Layer 6 of a small transformer language model trained on English Wikipedia (11 layers, counted from 0, width 128).
A neuron's activation on a vector x is SiLU(gate . x) times (in . x), where the dot is the dot product.
The model reads these tokens: " vote" "d" " for" " by" " six" " h" "und" "red" " fa" "sh" "ion" " re" "ta" "il" "ers"

The vector x that enters this layer's MLP at each token. A number n stands for n times 0.023.
0 " vote": -12 -33 31 35 -1 -2 40 -22 -15 0 2 -36 -5 -5 27 -1 14 -12 5 6 2 -21 17 -8 -18 -38 -5 6 11 39 14 -18 14 49 4 37 14 -10 -33 4 -8 -10 -1 29 -17 8 20 -17 -20 18 -53 24 -17 22 28 22 28 -22 8 21 72 28 -7 -40 -48 11 -29 -4 -9 -7 32 9 7 -15 8 -29 -33 9 25 -20 -1 -2 -22 27 -15 42 -27 6 21 10 30 -11 28 -2 -23 -17 -12 -60 2 24 -11 15 17 2 26 -7 14 -11 16 13 -1 17 -10 15 10 -39 -25 -13 8 0 32 -53 -7 14 -30 12 -15 -19
1 "d": -26 -8 27 48 1 -21 -16 -14 -8 4 10 -2 -5 5 18 -12 36 -9 0 14 -26 11 14 -14 -9 14 -19 -29 25 25 -23 -12 9 -14 26 30 26 -1 -47 12 -15 -14 -34 -7 -20 25 6 -14 -31 -26 -41 9 -32 11 22 33 -8 -2 -22 9 30 29 9 -12 -47 -4 -37 -4 -29 28 3 9 -27 13 11 -3 -29 7 -11 -14 -11 -7 -63 26 34 12 -39 0 28 -44 30 -11 24 31 -1 15 -9 -35 16 22 12 -6 28 -3 36 -22 8 -21 11 27 -7 21 -21 15 13 -4 -22 22 18 -26 66 -35 -5 33 -16 1 9 0
2 " for": -5 -18 60 23 -1 27 33 -13 7 0 -20 -12 9 16 50 7 43 -27 14 -4 -23 18 19 -22 -22 -6 -27 -9 -16 4 -3 -19 -9 9 -13 -8 14 9 13 14 -31 6 -14 14 -35 -12 17 -19 -25 -28 -34 26 -11 -9 8 12 21 -26 9 31 31 5 7 5 -28 23 -43 -32 -8 17 18 -11 23 -19 17 9 -75 17 12 14 9 -4 -44 -31 13 0 -5 26 54 -5 31 -17 0 0 11 -3 -15 -18 9 1 28 20 38 6 28 -36 0 -7 3 19 -27 -6 5 -3 15 19 8 -17 34 -10 29 -31 -4 -27 -12 -5 18 3
3 " by": -9 -11 56 0 -9 9 18 -22 7 -12 -18 1 24 5 68 24 39 -26 30 -13 -21 10 17 -5 -4 -43 -33 -23 8 13 13 13 1 0 5 -35 18 20 2 3 -15 3 -22 23 -46 4 -3 -2 18 -24 -38 23 19 -4 25 -9 31 -41 -13 3 41 7 12 14 -22 43 -21 -7 -6 16 -2 5 20 4 3 -5 -83 5 42 -8 -3 -15 -3 -35 32 20 3 -17 43 -5 -10 3 12 11 20 -28 16 -26 -6 15 16 -13 16 7 33 -43 7 32 8 -2 -33 2 13 -4 14 0 6 8 29 -22 14 -33 -1 -12 -15 7 17 -14
4 " six": 13 -22 41 11 4 -15 7 27 -8 -49 10 16 16 10 47 -29 -9 -8 -10 12 -17 -6 -5 -16 -22 -35 -8 8 -9 10 5 -38 -13 -3 9 -10 -7 -25 8 25 -26 -11 30 8 -40 -30 -23 11 -5 -5 -52 28 -9 13 31 21 -1 -28 25 31 42 9 8 19 -7 13 -30 -9 -20 10 34 -22 27 -9 14 -28 -51 16 -1 -19 22 -20 -45 3 31 10 3 -22 35 -13 20 18 24 -14 -2 -14 -61 6 -1 40 16 6 14 6 9 -74 -8 -2 7 1 -7 25 35 -31 8 -14 10 -2 8 -19 15 -26 28 8 -36 12 -13 -15
5 " h": 9 -21 45 13 4 -40 10 -28 16 -17 -8 26 29 13 76 1 16 -31 -39 -24 -11 -29 2 0 -32 4 3 -35 15 12 6 -38 -39 -19 25 15 39 -18 9 39 -11 -5 14 29 -36 -2 -10 -1 -7 -22 -26 44 12 22 45 -21 4 -16 17 4 17 0 18 11 8 0 3 -6 1 34 10 15 -11 -23 9 -29 -39 -25 13 -23 -15 -41 0 -39 -24 29 -16 -3 -19 -11 5 -28 38 7 -1 -36 1 -32 32 31 -5 5 11 -21 -1 33 8 14 35 -34 -8 26 -29 4 -4 34 -7 -3 -14 9 17 -15 -1 -35 -15 41 20 -2
6 "und": -8 -41 14 27 15 12 4 -21 -5 -28 28 35 -6 19 65 -13 31 13 -37 20 32 0 -3 -1 -23 13 -6 34 1 -21 -4 -2 -15 -38 -29 -34 6 -10 14 33 4 21 -48 0 -42 -17 10 13 -1 17 21 38 22 34 -1 15 -6 19 -22 -28 21 62 -3 -15 3 -28 -56 -6 -1 -8 15 11 5 -15 -11 14 2 15 -5 -33 43 15 -14 19 21 9 6 -21 -9 17 8 -58 37 -24 -21 -11 15 -13 -2 52 33 -17 27 -2 20 -10 12 21 4 1 -32 2 11 7 40 -2 -9 -17 -16 13 33 16 -23 7 -11 5 -19 -29
7 "red": -15 -10 24 29 33 -39 24 7 -25 -6 21 55 -8 7 49 -5 45 -46 -35 17 -25 -7 -5 -15 17 4 -12 27 9 0 23 1 43 -63 -10 -5 -10 24 5 10 -9 -26 -5 23 -54 6 -45 -9 9 7 -21 11 -6 1 11 -25 17 -9 8 6 45 32 -10 9 2 -21 -35 7 -9 19 11 11 -21 -3 0 4 -24 4 -18 -10 -10 -25 -33 21 43 32 -22 -4 0 -13 19 -25 50 19 25 24 8 -5 -6 14 17 -11 14 -38 15 63 6 -7 13 36 -15 5 -21 -44 29 -27 -26 -26 18 -13 33 -25 -38 11 -4 -15 -14 9
8 " fa": -23 -27 23 -13 14 35 17 -21 34 -29 -43 -13 -2 -1 38 -9 17 8 7 11 12 -16 10 -3 -29 -43 -3 20 8 12 -11 -16 -11 49 1 24 14 -6 -34 7 -33 2 13 9 -68 -19 51 3 -11 -2 -15 24 -34 14 15 -11 -21 -28 -21 -7 43 -1 13 -30 4 3 -21 -23 8 -9 17 25 34 -24 41 -15 -6 -3 4 -5 -32 -20 20 -44 16 1 -24 -21 15 -12 24 -13 56 16 -11 2 -21 4 27 29 20 16 36 -21 35 -40 26 -24 13 -1 -14 -14 -2 -16 -15 1 -22 0 13 14 -2 -45 33 -29 5 45 -14 -7
9 "sh": -25 2 24 -4 -5 -10 28 -8 15 -11 -35 -15 -21 7 34 -33 -45 43 -33 -9 -18 62 29 -6 -58 -14 -7 -25 -29 -22 2 -30 15 25 -4 36 5 5 -28 -2 -8 -10 5 7 -44 -16 1 -35 8 12 -55 37 -41 -1 36 -26 -8 -45 12 -25 -2 21 -5 29 -29 -34 -39 -12 11 -19 0 8 3 2 11 -38 -10 11 -8 -4 12 -3 -28 7 -8 11 15 -24 22 -27 38 -1 52 30 4 30 -15 -2 -9 21 -11 -9 18 32 6 -13 -2 10 13 -13 -31 11 -28 8 25 34 -13 -17 -1 34 29 -3 12 12 17 39 -3 -30
10 "ion": 4 -5 57 12 18 0 9 17 -11 -23 -1 -43 -14 -13 62 -37 13 -33 -12 11 -10 22 -1 -19 -2 -7 6 26 6 -4 17 -34 -10 12 -8 60 -13 17 -8 5 -64 -36 11 14 -34 -6 6 -51 2 18 -34 13 -5 -2 3 -33 3 -35 14 22 14 4 52 -8 -24 -9 -31 47 -22 -11 26 -9 -6 10 -15 -5 -29 0 28 -45 4 -22 -21 -8 -3 -18 -5 31 67 -1 23 -4 56 23 -5 -11 -23 -41 -20 -7 5 -11 3 -5 -2 -10 -7 4 -20 -24 -41 40 -19 10 4 -14 0 1 -14 19 18 -21 17 20 -21 29 -14 10
11 " re": -13 -17 48 42 -9 -5 -1 -8 22 -15 -35 5 20 11 42 -4 22 -11 10 31 -13 5 18 -26 14 -2 9 -4 21 64 -3 7 -54 27 30 11 13 -16 11 16 -58 17 26 22 -25 -9 21 -3 -46 -21 -32 0 -7 14 4 -21 -4 -31 18 10 40 -9 5 8 -29 0 -18 1 -6 -30 9 -8 17 14 7 -20 -38 -12 -3 -44 -9 -10 -5 -4 3 20 -6 33 18 9 37 -4 61 36 -3 -4 3 -8 3 15 44 10 28 -17 18 -62 10 4 32 21 -17 27 -18 34 -28 -5 -17 36 -21 -12 12 -1 -14 -4 -22 49 -1 0
12 "ta": -36 -29 46 13 30 -4 30 -37 16 5 -16 -36 3 6 36 39 16 15 12 30 -7 -10 11 12 -24 -18 7 2 -3 22 -17 15 -31 -14 1 10 26 -18 -31 13 -6 14 -7 9 -47 -11 29 -31 3 5 -38 -1 8 16 19 -21 -20 -6 -41 -11 35 5 -11 -4 5 -2 10 -11 0 4 20 -13 17 -70 41 -50 23 -20 60 -37 -24 13 18 12 34 -16 3 -7 3 -5 26 5 5 11 -17 12 -41 -17 36 13 53 3 34 -27 9 -60 10 -2 4 6 0 6 2 -5 -5 28 1 -47 6 3 1 -10 7 -1 -14 27 -26 20
13 "il": -22 -11 7 -5 -17 -54 24 -7 22 -26 -11 -30 -2 3 51 -36 -3 34 3 28 10 32 16 -44 3 -30 -7 -23 -1 -15 -33 -13 -6 42 -23 32 25 28 -18 -9 5 -31 26 -46 1 -29 25 -6 -4 12 -35 17 -34 9 44 -35 12 -28 18 8 32 0 31 7 -12 30 -25 35 -7 -6 15 -15 -20 -24 -22 -26 14 -27 18 3 30 3 17 31 19 12 -8 -30 32 -15 12 -29 21 -10 -15 13 -38 10 -28 -1 1 -26 27 13 -1 -4 3 -21 -23 -48 2 34 -6 4 40 -19 4 6 -13 25 4 -49 -11 4 -6 34 -27 4
14 "ers": -35 18 96 9 -1 2 29 5 9 -21 0 -30 -9 -8 56 8 -23 5 0 26 -35 5 13 -20 -11 -12 21 -41 17 19 2 10 -2 -6 -22 45 8 -1 -21 18 20 1 -7 9 -44 -15 -3 -24 19 1 -36 24 -21 21 14 1 3 -50 11 48 21 25 33 -15 -48 -10 -24 52 -16 -8 21 -12 15 22 35 12 -45 6 -42 -5 -25 -1 -36 -2 2 35 -23 -3 27 -29 14 -13 13 -34 -3 -20 -15 -8 1 -13 -10 11 -12 0 -1 -27 7 -38 34 1 -24 31 -11 -1 23 -2 -9 39 5 24 37 -20 5 -13 -2 4 2 6

Each question shows the input weights of one neuron of the MLP. A number n stands for n times 0.0097.

n317 gate: -7 3 2 19 13 -21 12 3 10 -23 -20 27 -14 20 -24 -14 6 -32 -7 -29 -12 -3 -4 6 21 23 18 -1 29 -13 -18 25 -35 18 -3 -6 10 -21 4 26 16 -17 9 -8 2 41 -4 -43 21 -7 19 -30 33 -3 -24 -9 -7 -6 -4 -31 16 32 -27 9 6 -33 0 -3 -7 3 8 -46 -24 -27 -24 10 8 13 -7 47 -17 -21 -29 17 -23 -9 12 16 12 -3 15 -1 -25 12 14 31 -54 -12 -36 36 -21 9 -6 -31 -2 -4 1 -21 -4 43 2 1 29 17 -3 -22 -35 20 -40 -1 5 -30 -25 12 -1 2 -11 -1
n317 in: -20 -38 -5 9 4 20 -21 15 -4 -20 -37 13 -8 19 37 15 -23 37 -8 23 8 13 -54 -13 1 -14 -4 16 32 28 -21 7 6 -1 -33 -9 19 9 -11 31 -9 -15 -44 -4 -8 -65 11 6 26 -11 33 -20 8 -15 -4 1 -19 12 -25 -17 11 -6 -17 -9 -21 11 4 11 -44 1 -30 25 15 -26 9 -8 9 27 11 -1 2 -16 15 -22 -31 -33 9 19 -11 -25 4 2 -29 -17 4 -17 7 -34 11 -1 10 5 -12 -3 -23 -1 -10 -11 -20 5 12 -3 12 -6 -14 8 -39 8 38 -29 2 11 0 -32 -21 -14 5 -27
Which token does this neuron like most? 9 "sh"

n48 gate: 46 -4 -60 -21 28 46 -3 8 -6 17 -25 28 18 -16 4 8 28 -17 2 -12 -9 7 -4 -7 -17 35 -6 53 18 16 42 7 5 8 -16 -33 18 9 3 -13 4 -1 -22 21 28 -7 -17 -25 -15 22 -24 2 -12 -14 30 -13 -22 -10 -41 12 -22 27 14 -3 -10 7 6 -48 -14 -14 24 9 3 -27 27 4 29 35 19 16 -27 8 -23 -6 10 -17 37 -14 -7 -38 20 4 -39 -11 -11 16 -17 -54 -4 1 -16 -19 8 1 -34 12 -30 56 38 -37 -9 13 2 34 4 22 -6 4 -5 -3 33 6 8 19 45 1 48 -54
n48 in: -12 11 8 -8 -4 -2 -14 -17 -27 -15 43 -16 -6 28 25 5 1 23 16 28 10 -3 8 7 7 -2 -37 -8 3 1 -18 -58 16 -7 -30 4 42 49 5 -3 4 5 -1 -17 5 -11 15 14 -16 -8 20 67 10 10 -34 -37 -16 -9 16 24 -14 -3 -17 44 -18 14 33 -7 -5 -38 -11 -3 -1 -13 1 -19 -15 12 -47 21 0 18 76 -6 -1 40 10 -18 -20 -7 12 -12 15 27 -25 15 -9 8 -23 6 -39 -18 -8 1 15 14 -11 -27 0 -2 6 -14 10 4 -2 6 -8 18 35 -3 2 17 -13 -31 -1 -4 26 -3
Its three highest activations, in order, are on tokens 9 "sh", 10 "ion", 4 " six"

n81 gate: 25 -21 -14 -11 34 16 3 21 1 24 -26 5 5 5 12 18 18 8 -15 -18 21 -12 -25 14 8 -3 52 13 -9 -12 13 -19 11 -1 0 -12 -25 -16 33 7 16 -24 -18 8 13 56 -13 18 12 43 10 8 -7 10 49 -23 -25 -1 -13 15 -20 27 -14 28 -3 8 -32 15 -28 -6 -16 21 54 -1 0 24 3 -18 -1 -14 -29 -1 2 16 -14 9 -11 12 4 -9 -1 22 -17 -1 24 6 41 5 -12 27 -7 38 27 -4 6 9 1 -12 -2 9 -5 24 -6 -24 3 -49 8 -27 -9 18 0 -19 7 13 -38 -10 7 17
n81 in: -6 12 -1 9 10 45 16 -21 -12 -15 7 -24 -7 -4 8 25 -15 6 4 -5 -5 -9 38 -26 11 -3 4 10 -25 -9 -20 -27 7 -15 -15 8 -24 7 -7 -7 0 -27 -41 40 -2 -22 -27 8 5 4 -28 9 -20 -23 -4 -7 -32 -8 7 18 -5 11 -1 -49 16 24 34 25 37 36 3 20 11 -1 -11 9 10 -22 -8 -10 -15 -1 5 4 -2 23 -16 23 2 25 8 7 -36 46 -2 1 40 -25 17 26 -10 -18 -19 2 18 7 30 -12 36 -8 12 17 -4 -22 19 -18 31 -14 -6 -20 20 -18 8 -45 12 25 -48 19
On which token does it fire most, and how strongly? 7 "red", at about 1.8

n32 gate: -6 6 19 -2 18 -22 28 -11 4 10 8 17 4 22 4 7 5 23 -14 25 14 -14 25 -18 -15 1 -27 34 -11 20 -9 9 7 21 27 -42 -46 4 -16 11 -19 -10 -14 -14 27 -22 -12 12 15 -22 -8 17 36 13 34 -4 12 -10 -12 4 -2 -2 -27 24 -14 12 14 13 27 4 -32 27 -27 -6 -4 0 -42 4 -2 13 13 -15 -8 1 6 -39 -10 -47 -8 38 17 -14 0 36 -9 24 16 -31 14 -61 18 -2 14 -20 -10 -13 -1 12 -12 17 36 1 -4 12 15 11 18 5 -23 5 25 29 0 -20 6 -33 -23 16
n32 in: 25 14 -26 8 -10 -5 -25 2 -9 18 -37 41 7 -6 -4 7 -8 -2 -12 22 -8 13 -16 36 -3 5 11 -2 -4 0 -34 10 -5 6 18 11 18 -9 -12 -28 9 13 -9 -27 23 -15 1 18 -3 -11 -1 13 -32 -19 6 11 30 -11 -2 -4 -25 -1 9 30 14 14 -1 -11 -19 17 -16 20 20 -40 -35 0 -8 -19 22 8 10 15 26 -3 10 17 5 6 63 -27 -45 -12 11 14 40 13 -16 5 -14 12 -6 9 5 -24 -42 -14 4 -1 -17 -21 -18 -15 -35 -1 2 -13 3 15 1 -29 -22 9 15 8 9 -3 17 2
Which token does this neuron like most? 14 "ers"

n171 gate: 17 -1 -12 13 38 19 30 4 -25 -29 21 -8 -1 -61 -6 24 11 20 -19 -37 -21 -17 -11 42 3 12 -14 -20 -47 6 1 -1 24 22 -4 -31 3 -5 -46 10 -3 -25 3 -15 -4 17 7 9 -7 27 8 -12 20 -21 10 24 -20 4 8 22 -63 1 5 1 -9 -6 25 24 12 -3 18 -32 18 14 -30 -59 -50 -18 30 -29 -2 21 -33 -12 -43 35 -11 -35 -22 -1 5 32 11 -12 33 -9 9 -36 -26 -23 8 8 -4 -14 -54 0 -12 8 -7 -15 10 22 61 2 -18 1 -23 -29 -25 23 -13 -1 13 30 -21 28 -9 2
n171 in: 24 -3 -31 13 -4 -28 34 17 6 12 18 13 -29 -13 -3 10 -24 8 -65 -22 -33 -25 2 0 -10 -25 -27 33 38 1 10 -21 -6 12 -47 17 48 3 27 -13 4 -4 -1 -12 3 1 -17 -13 -33 15 16 -8 -18 5 -54 28 -19 8 9 24 -19 38 25 -3 -11 6 4 -10 -26 18 -59 3 2 15 7 -3 -11 6 -15 -20 64 -31 -6 4 1 10 17 -14 22 -8 7 30 21 7 12 -29 7 14 3 0 -20 32 -7 -12 5 -25 43 -2 -15 28 30 -3 23 -30 25 -1 -19 -3 49 -18 -23 10 27 -9 0 -21 -24 15
Its three highest activations, in order, are on tokens 4 " six", 11 " re", 13 "il"

n160 gate: -18 30 -35 9 15 3 -45 -8 -11 -9 49 -13 -7 3 -2 -15 -31 27 10 3 -11 15 37 30 -2 -28 5 -33 -86 -2 -12 -1 -10 -28 -51 -5 3 6 5 -51 16 40 19 -5 36 -7 26 30 -31 7 -1 -15 -17 -16 -6 -19 24 8 53 -11 -10 -26 -3 -60 8 37 -18 -3 -34 25 13 14 -33 -53 -12 21 -16 -35 41 21 5 -30 8 -5 -18 8 3 2 1 -1 7 16 18 -12 16 -28 -11 10 8 -18 -10 -8 -7 -28 6 12 40 17 23 1 6 4 11 19 -22 -39 6 5 -6 -19 7 -17 -5 -26 -28 2 -16 -25
n160 in: -24 -13 15 8 -14 20 16 0 21 10 -14 -29 -60 -8 -14 1 17 -20 -21 4 -24 -11 -14 -17 4 10 -20 -8 -31 -10 -24 -7 -21 -14 22 -5 4 2 -32 -6 -20 16 32 -10 -5 -49 -36 45 -17 7 -8 -23 -8 17 -19 -13 8 4 15 14 7 -8 -18 -18 20 31 33 2 7 14 3 24 -17 -12 -18 -22 10 -10 -13 14 23 33 -1 -3 38 -11 36 36 37 7 -7 12 35 -25 28 16 -6 -38 7 32 -22 7 -1 -3 15 10 3 -47 9 -21 -19 6 -25 0 -6 24 31 30 -32 16 17 1 -17 -26 8 11 14 -8
On which token does it fire most, and how strongly? 13 "il", at about 1.9

n282 gate: 21 10 -11 21 -13 16 -17 38 -10 18 3 6 24 -21 -6 -10 -2 5 -38 -7 -8 -43 -2 20 -43 -1 32 -2 -5 -15 -1 -38 17 -24 -56 -5 19 35 -7 -20 -16 20 27 19 -8 9 -44 0 0 7 14 3 -25 -18 -8 -18 25 -8 -8 -10 -12 21 35 -3 -1 47 51 9 7 0 -18 -6 -10 -9 16 -16 -3 29 -14 19 -15 -14 3 -12 -8 13 18 -26 22 -20 9 7 31 -8 -12 27 -11 -3 -24 -4 -15 18 -22 -20 -9 -5 -46 17 -4 62 -13 29 17 6 17 25 7 -43 -32 -6 -26 9 38 -52 32 -32 13 -16
n282 in: 12 10 -2 26 6 -26 14 0 25 1 -10 -1 3 -40 -12 22 -19 -30 20 -8 -8 -52 5 -22 -12 36 32 -5 -12 16 9 -11 -35 11 -17 10 -9 15 9 2 8 9 18 36 -6 41 -27 10 -14 -10 30 20 -1 -30 9 -3 -6 2 -14 7 -5 -22 23 -3 0 54 11 9 -35 -2 57 12 -25 38 17 16 7 -12 23 16 -4 -6 37 9 13 15 -27 -34 1 7 -1 -26 65 16 -6 23 -21 25 -6 -9 -54 -7 -15 -46 -8 -27 20 0 19 4 19 -9 12 9 -14 32 38 -1 -7 21 10 3 10 8 18 4 -10 -15
On which token does it fire most, and how strongly? 6 "und", at about 0.51

n33 gate: -7 -6 -14 -17 -7 -12 -22 20 -27 -7 8 3 -36 20 8 -5 2 -15 -1 32 -15 -11 20 12 -42 -21 -37 32 -2 24 -34 -10 -16 28 16 23 -8 -13 7 19 31 45 -3 -11 12 -38 -30 -16 25 -31 -1 -6 1 -14 -1 -37 -5 -15 14 -7 -38 -39 2 -44 17 -27 4 -8 7 -19 12 -57 10 -18 3 -28 -3 21 11 35 22 -8 17 4 -48 -26 29 34 15 14 3 -63 -7 -7 -8 -11 1 -17 -47 9 -8 -1 51 9 -42 -4 1 -4 -23 48 -30 27 24 -63 -23 1 1 -12 -19 4 14 -9 -5 8 -3 12 19 33
n33 in: -20 2 6 -2 12 2 -17 1 1 -5 0 19 -24 -7 -17 -11 18 -4 -10 5 -1 -34 34 -38 16 0 -16 -14 3 -19 16 -2 -21 9 28 40 4 -34 -23 12 2 7 -2 -34 29 -22 2 -46 -14 5 42 -17 -24 23 -6 -4 10 -14 42 17 22 -5 17 9 26 -11 -25 -1 -17 -5 8 15 23 10 8 1 2 -6 44 -13 -42 37 1 20 -8 -4 -8 -5 27 14 -40 10 12 -13 -18 13 -1 13 12 14 7 0 6 31 0 13 4 28 -22 4 17 -52 35 -25 -20 6 -15 2 5 17 2 14 -16 34 -1 -56 -34 32
Which token does this neuron like most? 3 " by"

n260 gate: 4 -11 30 1 -24 32 -11 -18 -15 14 4 9 15 -3 -37 -2 22 -27 7 -5 -31 -18 1 -2 33 18 21 -3 31 -24 -8 -8 -15 -2 -39 27 -16 -8 -8 10 -14 -11 -51 28 31 17 43 16 -35 -31 3 -15 -85 -30 -14 22 12 21 3 16 11 20 15 6 19 7 11 -30 31 -7 31 -28 -54 41 -36 -7 15 -45 -54 41 -27 -13 5 -2 0 4 27 -41 -35 16 1 -2 -17 7 3 11 -35 -5 51 13 -2 13 13 49 -1 29 0 22 5 17 -15 18 -3 42 -33 -3 33 -39 14 -61 -26 21 -5 21 -12 53 -24 3
n260 in: -25 27 19 -5 -3 -6 -17 -18 18 -22 -14 8 8 18 29 -3 -62 -9 -4 22 16 5 -10 5 3 -11 -6 0 -8 11 11 -11 11 -32 -16 -57 24 -14 4 -37 -17 20 -27 10 40 -4 13 3 -15 14 50 -23 -11 -2 -8 -43 -21 -6 -2 21 -24 1 31 3 -23 2 11 36 -8 6 35 -6 55 25 -40 1 -3 16 -2 15 -5 44 -14 9 27 -18 -19 -26 31 -5 38 -24 11 -36 -29 -8 46 -5 -45 -4 -22 13 2 25 -4 -33 16 15 40 6 -9 39 -20 33 -38 -45 23 -31 -29 14 -27 -2 17 -27 -17 -22 -6 -52
On which token does it fire most, and how strongly? 7 "red", at about 0.51

n201 gate: -52 -26 -3 -31 16 -6 41 19 -24 -33 39 -4 -55 4 -18 -35 -19 22 11 21 -21 -32 -3 1 43 -4 33 60 -8 -4 -16 -11 -1 15 21 -18 -7 -16 14 24 -24 -11 39 -6 7 -8 15 13 4 -10 -23 3 12 -1 -14 18 58 5 7 4 16 15 -27 0 18 -35 -13 -3 16 -16 -33 10 52 1 -7 16 16 -5 -10 0 21 29 10 40 -17 -8 3 6 -16 34 12 22 5 6 45 11 22 16 27 -12 -55 45 16 -16 24 -12 16 -21 -49 -25 -43 -11 -14 8 38 -6 22 -14 11 -24 -24 19 -4 18 -9 35 0 -26
n201 in: 43 -15 30 -13 23 3 5 -17 -3 56 -4 14 22 1 11 1 13 2 -2 -46 1 49 -8 2 -28 19 -28 23 2 -8 -18 10 9 13 0 14 20 -32 22 13 -22 18 -13 -7 3 14 5 5 -21 -6 -2 -2 -3 -16 2 5 24 -21 -8 -6 -31 -27 30 -34 -41 -6 9 9 -61 -45 -31 7 -8 -16 30 21 3 -2 -5 -10 -7 -24 -13 1 0 4 -38 17 -37 11 -41 4 1 -2 -16 -18 18 -11 -19 1 -1 4 26 -1 32 15 -4 7 1 -25 15 -22 7 -23 0 -14 34 -10 -10 24 18 16 20 -17 -11 -1 -8 6
Which token does this neuron like most? 6 "und"

n275 gate: 5 -43 -34 -17 -29 13 19 52 30 3 -9 -12 -10 7 6 -44 31 -41 -38 26 10 68 -17 5 -6 -14 -10 40 -23 31 -7 -9 -7 -20 4 38 -1 46 -1 -11 1 27 -25 -5 10 1 29 6 -16 -8 -19 -10 -17 22 -13 11 -25 12 66 4 -21 5 -22 -20 -49 -10 -4 19 10 -46 9 -31 -44 -27 -37 -41 -10 40 17 2 -6 -23 1 39 -13 -32 -7 14 -48 -7 7 -5 16 -8 23 9 2 28 -37 -21 -35 30 -2 21 36 13 14 -17 -47 -42 5 24 26 -13 7 4 -34 -17 -14 -2 14 27 -27 42 -26 27 21 20
n275 in: -26 -4 7 -30 8 11 -34 21 1 -26 17 -51 -18 2 -7 -16 -17 -5 12 13 -4 -14 10 -21 39 24 -25 9 -30 -11 -19 -11 28 -33 12 17 -10 23 -23 15 8 -34 -15 22 -27 26 21 -5 -26 -2 -16 -56 -37 3 -21 50 9 -17 18 -12 18 -22 -11 27 -11 -29 -3 28 44 7 27 -1 -46 -10 -13 -23 -32 9 4 -3 -8 3 -22 21 -31 -1 1 -22 17 -14 -11 29 10 3 -7 22 -7 14 -18 -15 0 36 -19 -17 -9 -20 -18 -20 -21 -30 -11 -8 -10 9 13 9 -4 33 -32 3 38 -15 -9 4 7 -14 -3 -22
Its three highest activations, in order, are on tokens 10 "ion", 13 "il", 9 "sh"

n118 gate: 55 -3 -13 35 -23 -8 -18 -8 26 37 38 18 -13 -8 -15 -21 -18 25 6 -29 -1 18 -27 -23 -1 -19 -15 16 -52 -7 7 -29 -6 12 28 7 -13 11 8 -12 -28 -7 9 -5 -28 -78 -30 1 18 -7 -25 18 28 -23 -5 16 -6 7 49 7 38 -1 -17 -13 -40 -9 4 27 -26 -5 -20 10 -52 -57 -25 5 -3 -8 -37 13 -33 9 11 -45 0 2 11 27 -15 15 1 -17 -18 11 1 11 12 -24 -12 13 -38 -24 -15 20 -42 -2 45 0 -20 25 -10 -11 35 11 7 -14 -6 -16 3 -6 0 8 12 1 14 43 9 -2
n118 in: -19 24 -19 -26 8 -33 12 -19 30 5 -57 -3 16 -10 -12 -28 39 46 22 -28 30 -2 2 -29 3 -15 -21 27 31 21 4 3 -28 -24 2 9 22 -10 35 10 -1 -24 6 -6 -13 16 5 18 -1 36 33 0 2 7 2 2 -8 -12 48 -51 28 -23 -12 -22 -13 -16 14 -60 -36 13 -13 19 36 28 -5 -18 28 8 -33 20 1 26 4 4 -29 28 15 20 25 -13 -11 -17 11 20 13 -34 -1 20 -11 -40 -3 -5 21 -9 -28 1 -17 4 -20 -14 26 25 -26 56 25 -24 3 10 11 -28 -16 -16 19 19 -1 14 45 -12
On which token does it fire most, and how strongly? 14 "ers", at about 0.44

n0 gate: -20 22 -4 4 7 26 1 -12 -34 7 -12 18 12 7 -22 20 -23 -24 -10 -19 43 16 7 10 -17 -21 28 -3 -14 -9 27 27 17 -1 17 -16 -5 11 12 -8 -8 13 -15 -16 18 -1 -9 -25 8 -12 -3 5 0 43 32 8 26 12 5 -4 -7 -34 -18 -37 -16 -17 5 -36 -12 16 -11 -24 -30 4 2 -8 26 -13 25 29 23 -8 24 12 15 -41 -15 -18 -16 3 -31 -27 25 22 3 7 -6 -32 -12 31 15 -16 16 44 -8 -8 -53 -44 -3 -28 -23 27 -2 2 22 13 8 -11 15 29 5 -6 -27 22 -13 -14 -3 -37
n0 in: 29 -5 22 -26 16 -24 6 -18 -1 -7 0 -2 -10 8 -11 4 13 -11 10 -35 41 49 40 4 31 11 -28 17 11 4 -11 29 0 3 8 16 -1 9 6 -9 -14 -3 -26 31 4 46 14 26 -25 50 -27 -1 -17 1 11 -5 -1 -21 13 -3 24 14 2 10 -19 15 32 2 13 -6 -17 15 1 19 -12 -45 28 1 -26 21 -24 8 -23 -1 -31 -27 6 -7 -22 -26 12 -19 -19 -1 -2 12 11 -2 -10 52 -8 -38 -5 11 -3 -8 32 -2 7 -28 -8 35 4 4 13 10 7 3 18 2 22 -15 1 17 50 28 7 19
Its three highest activations, in order, are on tokens 9 "sh", 13 "il", 4 " six"

n62 gate: -26 -12 -8 -5 -12 -1 -27 -1 12 12 33 13 -1 25 -13 -8 -31 -7 -17 -15 4 27 -16 7 -18 2 24 8 -21 -5 21 -18 -35 27 -29 6 -11 -6 -8 19 7 -21 24 -10 43 -10 30 49 41 -16 -1 23 13 -7 -4 -6 -12 -34 50 -17 -6 -21 -3 -13 7 18 10 -12 0 -6 5 -7 -8 10 7 -3 -10 34 24 11 13 -24 -10 6 33 7 35 28 -38 -23 16 -11 30 27 33 15 -2 17 8 -3 27 20 -1 -1 25 -4 1 -22 11 -18 14 -44 8 -8 9 7 13 22 0 9 -44 -1 19 6 -26 -46 -9 -2
n62 in: 9 -26 25 -3 24 17 16 -4 2 -15 -8 16 -10 1 5 -11 18 15 40 -22 -7 -12 24 15 -11 -33 -3 4 -7 25 -4 14 -6 3 8 3 -7 -7 -4 3 21 18 -15 2 8 27 -3 20 30 -1 4 7 2 -2 -14 22 42 -15 -17 -18 4 -13 -32 -5 0 36 -6 23 -6 -16 -34 -18 26 -2 -5 -21 -9 35 16 -21 19 -9 -36 -16 -3 10 -17 -11 -90 2 14 -41 4 9 -21 3 3 1 7 10 0 -25 -7 5 9 2 -29 9 -14 22 -3 -12 34 22 4 17 9 5 50 -1 -22 9 6 9 14 -3 9 6
Which token does this neuron like most? 10 "ion"